Layer 12 of a small transformer language model trained on English Wikipedia (16 layers, counted from 0, width 128).
A neuron's activation on a vector x is SiLU(gate . x) times (in . x), where the dot is the dot product.

Input weights of the MLP neurons that the questions are about. A number n stands for n times 0.00085.
n169 gate: -4 211 -63 82 61 -206 102 -12 -239 111 -50 -31 -63 -194 -98 106 -284 -57 -4 -222 342 0 185 -149 43 84 -119 37 221 15 -10 8 183 108 -112 -151 -198 201 -51 -97 -246 60 -134 159 -8 -203 -76 31 -14 -106 25 201 13 111 -225 178 -102 96 -41 104 35 138 195 117 19 139 42 -49 183 64 -5 -269 53 27 -9 -112 112 -105 -335 213 89 -73 -90 -209 67 56 -102 -91 -141 57 -53 128 -74 -82 51 159 -93 -233 -16 20 315 43 -101 -109 37 -62 -187 191 95 -11 -116 -264 -92 84 -109 12 -1 90 -13 124 87 46 64 15 172 365 -195 -42
n170 gate: 253 164 10 -69 10 188 -3 96 272 -101 49 45 -17 51 -53 -115 182 315 -25 -124 -60 246 -219 279 13 -190 -182 34 -61 -84 24 202 136 -29 -68 109 -99 -41 -160 -97 -79 32 -299 0 -25 -3 -33 -162 -109 -53 -111 92 -91 -55 124 122 40 -16 -299 -138 168 280 121 -23 86 41 191 -6 -148 -186 -17 63 -2 -86 -137 -43 124 -58 221 -74 34 28 227 -194 -31 301 -8 291 90 1 -35 -138 -169 -196 26 -322 -191 -67 -41 -164 -151 66 -20 -268 18 120 -67 -25 94 200 40 -39 141 -141 42 -25 121 70 -33 -365 43 -114 280 -170 -121 1 -91 -63
n175 gate: -130 65 -70 140 -37 160 -102 126 287 -342 -61 -213 51 -136 -2 -51 201 -184 -91 -275 94 -8 296 155 190 -74 180 104 59 277 -51 6 51 38 149 -32 -9 -155 -48 -35 -54 -26 14 3 22 -87 170 -107 -162 137 -176 137 -105 -34 -183 -26 71 136 196 -83 -3 25 61 -167 36 -132 31 140 -41 77 -157 -94 -35 -249 43 -73 102 177 -53 -80 123 134 -37 50 61 0 -103 -42 184 0 11 -18 -17 164 -73 39 103 -21 37 -168 296 8 -1 -61 -40 -171 100 -29 65 -142 -116 146 -237 -47 -146 -18 -15 241 151 160 -35 45 -9 54 185 -33 267 -147
n177 gate: -119 -182 -172 -210 -70 58 164 147 22 171 129 -200 -272 -177 59 167 122 48 -247 50 -227 -10 -25 -24 -68 188 -65 6 245 -49 151 82 195 146 -64 82 175 -35 76 -136 19 46 -39 -131 -226 106 -103 -10 153 -203 -49 209 -12 38 25 -77 -33 67 144 142 -23 -43 50 -139 209 -33 55 246 116 81 83 -308 -32 109 -106 134 146 -41 99 47 -114 59 -31 -67 211 82 -28 39 58 101 -24 148 -54 85 -202 -221 123 -4 -70 25 106 -223 23 -104 44 95 -201 98 -192 126 -31 -94 3 -77 -210 -45 102 118 -87 -23 39 117 24 51 142 -52 231 3
n188 gate: 173 -263 -88 101 -17 -156 8 -259 -152 18 214 -229 -27 -281 81 277 62 -21 10 92 -38 -34 49 93 -6 65 -8 -57 -65 27 -36 -132 312 -57 39 16 137 54 -82 177 37 53 230 -200 40 -51 -102 120 12 -11 219 272 -130 72 -146 -66 37 -96 -11 110 -198 196 39 -88 -247 -82 -192 51 74 198 -9 43 286 -80 175 80 184 121 -132 105 115 95 -25 -59 22 -60 -133 138 -12 6 -126 -125 -54 -10 29 -34 -278 146 -54 -102 -123 -122 11 223 -109 142 0 82 -61 176 217 -3 23 97 -62 -275 -142 180 144 -117 62 170 169 143 -108 106 -49 43
n169 in: 165 55 -161 92 -203 123 -42 154 248 -98 -155 152 -172 15 -30 154 -148 155 91 142 -9 -250 -65 388 49 -215 79 -26 -133 64 89 26 128 104 -124 40 129 -11 21 -72 -85 106 88 145 69 -122 126 13 70 -57 115 -109 80 -122 123 -96 -195 303 173 -211 -203 118 -33 56 -21 -23 80 -101 -71 27 -98 -97 12 -15 107 -17 -9 10 36 49 -199 98 56 88 68 -115 -140 57 22 -5 -178 -11 -130 20 23 -30 -170 211 20 -203 84 -263 15 -105 75 5 -193 92 -34 -88 141 268 -6 -13 -91 194 85 -11 55 365 -41 -62 -63 129 -53 -191 -5 26
n170 in: 28 192 63 6 -94 43 103 264 -104 159 112 -107 24 -64 -30 -46 82 -101 94 -179 -52 30 -90 -229 167 -130 14 69 61 -8 -172 98 127 -103 8 63 -65 -25 -57 -476 -45 -173 -67 128 -12 -46 -167 159 -202 -90 -49 -86 147 -24 -29 155 -186 -215 242 126 37 42 32 99 65 296 -114 -33 -12 38 71 -172 81 2 -145 117 -345 -62 -79 -84 190 -23 44 129 -35 -93 244 -36 -77 -70 -95 -132 -118 -143 0 168 -10 -192 -109 16 145 96 15 -161 -145 198 225 256 -70 -80 219 -18 182 -11 -213 147 -269 10 94 133 -98 -28 -176 -125 -172 218 211 16
n175 in: -58 9 40 47 86 26 -21 -33 -171 -5 83 -26 24 19 -159 -40 90 -173 41 138 185 -49 225 363 -31 -14 51 13 221 47 -118 92 -95 -141 71 -236 230 -160 110 152 51 26 -180 145 -12 157 227 27 -69 148 -119 -18 43 -117 190 23 -195 -187 -111 16 60 -17 -162 129 -126 0 155 1 -14 -49 165 29 36 18 100 42 -176 -175 -329 -41 -222 100 -35 65 -85 -123 -29 -55 -120 -63 69 30 87 -24 -4 -1 120 -169 -102 -30 35 -87 172 -110 26 -59 3 -134 78 -123 115 -134 -28 19 172 176 86 -101 3 113 -139 34 -434 326 -86 96 -34 21
n177 in: 142 -16 104 -104 -128 19 -113 -11 -60 -60 -29 -68 154 165 157 -137 29 -15 76 -6 -145 -57 173 148 -14 219 43 107 236 87 253 -171 126 74 115 -89 -61 -137 -177 -42 -37 170 -260 -111 133 -6 62 109 22 37 88 -11 110 136 182 108 -117 87 109 -227 147 21 18 -27 78 179 83 11 24 -164 53 -233 -140 -156 -101 11 218 -25 -95 49 -25 -331 53 -273 -169 -147 -43 43 40 145 -16 172 -290 -365 127 46 -217 -177 16 89 110 -155 -16 -69 101 -182 179 -43 30 -49 116 76 -273 -60 -84 -23 93 -53 60 -40 216 18 -25 -5 -178 37 42 -160
n188 in: 117 129 -39 -93 -213 -381 123 -22 -120 120 133 6 103 -317 -4 125 24 -86 -102 59 -30 -17 -4 75 2 82 -31 105 -193 -121 105 43 -41 149 58 118 196 82 -30 -27 -175 50 -195 80 -331 -21 103 -30 2 -11 22 59 -244 179 47 -240 -23 106 244 -182 165 156 -178 149 -76 -1 -130 25 145 -23 116 91 198 128 358 59 10 80 -186 102 -117 -149 -72 -10 70 99 -164 -121 115 -67 101 -49 -3 95 68 15 -176 299 87 40 -245 39 -21 107 23 226 28 68 -208 35 -9 -9 -42 152 80 -148 219 56 2 -65 -126 -98 -173 -91 -104 26 141 222

Each question shows a token from some text and the vector x that enters the MLP there. A number n stands for n times 0.0087.

"1": -26 -29 -144 -19 92 155 -40 -68 -93 57 78 208 -26 -103 98 -25 -164 176 48 -27 -19 -88 136 -62 93 149 91 40 -33 30 -55 -141 -55 -80 -62 -63 9 18 -119 15 77 62 22 -88 146 96 -94 40 -57 -13 -40 -61 -77 -85 -64 280 14 113 65 -128 19 -34 45 24 3 -20 171 86 -140 65 142 21 -28 14 98 205 -48 -152 -78 51 -79 -12 -51 157 8 11 46 -90 137 -63 39 -178 -114 -70 -71 184 -22 62 -28 41 -80 -164 -236 -74 102 130 82 20 168 26 13 -56 -189 -114 88 -170 -124 99 -140 60 107 -11 174 -230 35 65 -76 -107
Which neuron lights up most? n175

" |": -122 174 1 -7 12 -44 121 -44 -92 66 -18 -157 -15 72 -3 -104 18 1 110 -34 -36 -58 -49 -127 -51 32 302 -9 -35 -57 -6 -11 53 -199 -51 -12 3 93 -13 76 -74 38 -2 -131 -9 -130 -34 15 -28 27 -47 265 -68 41 -79 94 -17 3 94 77 9 -62 -109 59 19 -66 99 117 -20 3 -33 -83 -73 105 28 33 184 19 61 -129 89 -95 89 -44 9 -91 -22 -68 21 -127 24 -121 3 -115 -54 -20 39 100 -77 -4 61 -71 0 94 3 18 87 -172 64 84 -24 15 63 -78 -13 -38 -143 -113 -13 138 243 29 182 83 -37 47 17 -78
Which neuron lights up most? n177

" March": -9 -49 13 31 72 -100 39 -192 12 87 -88 -3 -75 -16 71 69 -6 138 26 -29 -145 -197 -8 -66 -96 27 123 -143 -203 -3 86 -394 -28 -36 -121 -29 -43 20 111 -27 87 -62 48 -84 86 -103 -224 102 -48 35 -65 76 144 -38 47 195 47 -49 131 169 33 -77 -61 38 -79 -54 126 -17 -138 38 -3 -25 -47 13 -56 71 -68 -70 -24 46 -96 36 -64 -10 181 -74 -34 -131 74 -27 -46 -38 -90 51 -41 121 -27 80 66 201 -29 -155 -34 -61 -39 20 56 107 -14 37 -85 -271 -191 -143 193 -83 -143 -116 -20 206 125 -182 32 -175 -35 87 7 53
Which neuron lights up most? n175

",": -5 211 -54 -20 67 109 31 -13 -56 -61 92 45 -93 21 -20 32 47 77 185 100 -29 9 -20 -187 -81 6 261 -6 79 17 2 11 30 -124 -16 -60 37 -108 39 -13 -127 -36 102 -36 51 -143 11 131 -67 -26 57 158 -171 -109 30 178 -250 -6 -3 -9 -7 10 -5 72 106 7 -10 88 -47 -37 -85 -50 -44 70 105 134 98 -115 68 -98 25 58 -133 33 48 -87 132 -15 78 -63 45 29 -111 30 28 -114 -38 30 -61 44 103 118 -23 -126 31 33 185 -58 88 -16 23 -1 25 -287 -50 31 -113 -70 90 12 38 -5 61 43 -37 -84 -5 120
The two highest activations, in order: n170, n188

"7": -85 -81 -32 -53 -121 -30 147 -92 -35 120 -3 23 28 244 -197 45 -67 -71 43 -67 142 33 6 42 -71 25 170 156 -116 -20 -8 -73 -31 19 -66 -170 43 18 34 -106 51 -94 25 -162 106 10 -106 107 -23 105 -226 76 -75 -94 -10 145 71 41 42 93 46 -99 -81 34 220 -142 -64 234 19 90 94 70 -194 20 144 -105 -150 123 55 0 1 -197 -26 18 73 131 -35 68 108 40 172 71 86 -54 -6 63 -80 131 -83 144 17 73 9 -120 -82 143 206 35 118 -80 -103 69 44 40 46 -164 -62 -63 -29 78 163 4 97 -18 -82 29 101 92
The two highest activations, in order: n169, n177

" on": -24 146 -8 18 8 164 -29 -51 -69 68 -12 -80 -18 -39 -35 -153 39 -52 188 -4 -10 -46 198 38 5 -52 315 54 7 -66 -2 48 -6 28 130 -10 37 -10 -91 -37 -120 -56 -93 -25 -148 -105 -22 103 -72 10 -12 171 58 -11 -41 66 -337 13 17 -23 79 -45 -45 -32 33 15 81 69 -151 114 72 44 -84 -12 24 51 -34 -83 26 -37 111 -86 -46 41 -14 29 10 -58 76 33 70 41 -70 0 -18 -5 -10 -20 -104 -79 -88 127 34 68 111 85 128 36 95 113 -48 -20 26 -133 -12 -35 1 -117 86 21 102 -137 -37 -101 -7 -132 31 -55
Which neuron lights up most? n175

"ce": -21 222 16 -83 252 -38 24 -20 -126 13 110 -7 150 13 -203 -16 15 5 -75 126 -89 1 26 -145 -20 25 100 60 -172 -114 171 -84 8 -25 -20 105 15 -45 420 -131 123 114 -9 99 40 103 -95 -26 -38 -160 -74 -25 -65 -70 -5 -156 116 -25 20 -138 66 -47 106 35 -101 -28 -184 75 -69 -129 -74 -106 70 201 89 -26 -23 -2 -35 -133 -55 -110 26 71 61 -24 93 -29 32 -254 38 -53 -71 29 -139 167 104 -31 10 119 36 114 4 -51 35 16 63 46 -16 76 92 -124 -17 -165 -99 -54 -42 -126 3 157 24 123 -45 86 107 -118 104 -25
Which neuron lights up most? n169

" (": 34 14 -121 -114 2 -47 -139 -162 -42 141 57 65 94 15 23 -81 -50 -29 97 31 -62 -76 20 -10 -46 15 146 -72 -168 -37 19 -29 97 -41 86 -46 102 27 -164 72 3 18 16 -129 -22 -38 -128 11 -129 87 12 173 -244 -5 -68 55 -92 35 18 42 -99 88 -65 94 -43 -69 254 78 -46 -174 112 45 39 73 153 121 -29 17 17 -205 36 -182 5 -2 50 -119 65 -89 174 -99 100 -107 -42 -152 -113 191 20 250 -93 -30 -52 -97 -54 59 -47 145 8 -168 98 -98 -151 24 19 -209 20 -27 27 -102 156 69 95 5 131 298 56 -54 -73 25
Which neuron lights up most? n188

" he": -33 19 -37 93 163 88 85 -70 -60 -4 -18 -133 13 153 42 122 -37 88 149 50 26 -86 43 16 -59 -89 297 34 -134 16 85 -13 -58 -130 66 32 32 5 48 3 -101 70 195 -34 -70 -115 23 -102 69 8 -104 55 -22 64 -219 13 25 8 -74 131 183 -70 -6 74 39 46 49 42 -23 16 108 -77 -20 44 -82 -87 84 -4 82 -97 34 37 -81 64 -39 46 -34 46 83 -84 39 -67 -12 -134 -51 -103 65 46 -129 164 101 -75 -14 77 165 33 146 18 100 -37 -103 -97 -32 44 -113 114 17 -146 29 4 190 -172 112 155 37 71 5 78
Which three neurons fire most, strongest first? n188, n170, n177

".": -85 -45 53 65 54 -83 -36 -24 -126 4 -53 37 62 147 -89 22 -49 -98 50 41 96 -92 29 -83 -104 108 191 213 -73 77 -103 -61 -22 -53 -223 47 -77 -86 10 43 7 -118 -93 -255 71 142 -16 78 -34 113 -109 16 -20 102 32 71 182 31 -41 53 166 -88 -77 123 227 -146 -42 134 -65 -21 -87 -40 -182 143 163 44 -105 140 -28 -121 -119 -238 38 -43 -22 63 8 62 -5 -80 75 175 -23 -100 2 -74 -62 213 -123 65 -77 187 70 -91 -26 26 13 92 -123 148 -58 -132 -38 -6 7 -27 -66 -45 -56 66 47 52 154 -13 28 -2 44 25
The two highest activations, in order: n169, n170

" to": 7 116 -46 -5 -114 89 11 1 -113 6 45 -124 -17 -135 -40 23 -2 23 131 -53 -24 25 55 52 -43 -56 322 62 7 -35 -9 -37 -134 -29 107 33 -1 81 -21 66 -12 -64 12 -89 -129 -19 24 86 15 25 -64 168 21 79 -152 -89 -243 30 13 -62 111 -44 -32 -47 31 91 9 151 -111 137 133 -13 -98 -5 -17 -3 6 -137 5 -20 57 -111 69 152 -20 48 -55 -60 79 -1 -4 1 -120 -17 -21 -69 -70 102 -132 -63 -44 185 98 29 148 68 98 -64 77 109 -79 -15 -71 -146 6 -22 -102 -96 88 10 -30 -112 -52 -94 146 -39 24 -105
Which neuron lights up most? n175

" for": -121 159 34 46 98 94 88 -61 -76 16 -59 -101 -33 68 45 -71 79 15 199 11 -46 -4 34 -47 -59 51 315 -27 -27 -60 59 8 -21 -18 140 32 4 26 -61 10 -131 93 -40 -76 -114 -113 43 59 6 24 -57 250 -23 11 -97 84 -140 19 -5 25 136 -107 -9 73 87 -40 130 113 -109 -18 -17 -59 -82 -12 23 44 157 31 -24 -90 87 -76 68 -25 -62 39 30 -49 11 -67 9 -122 -33 -86 -36 -31 40 42 -73 -26 80 121 19 63 14 74 73 16 130 86 -119 -42 120 -46 24 -104 -3 -162 4 153 220 -84 24 -85 -14 -49 -41 -50
The most active neuron and its activation: n188, at about 0.19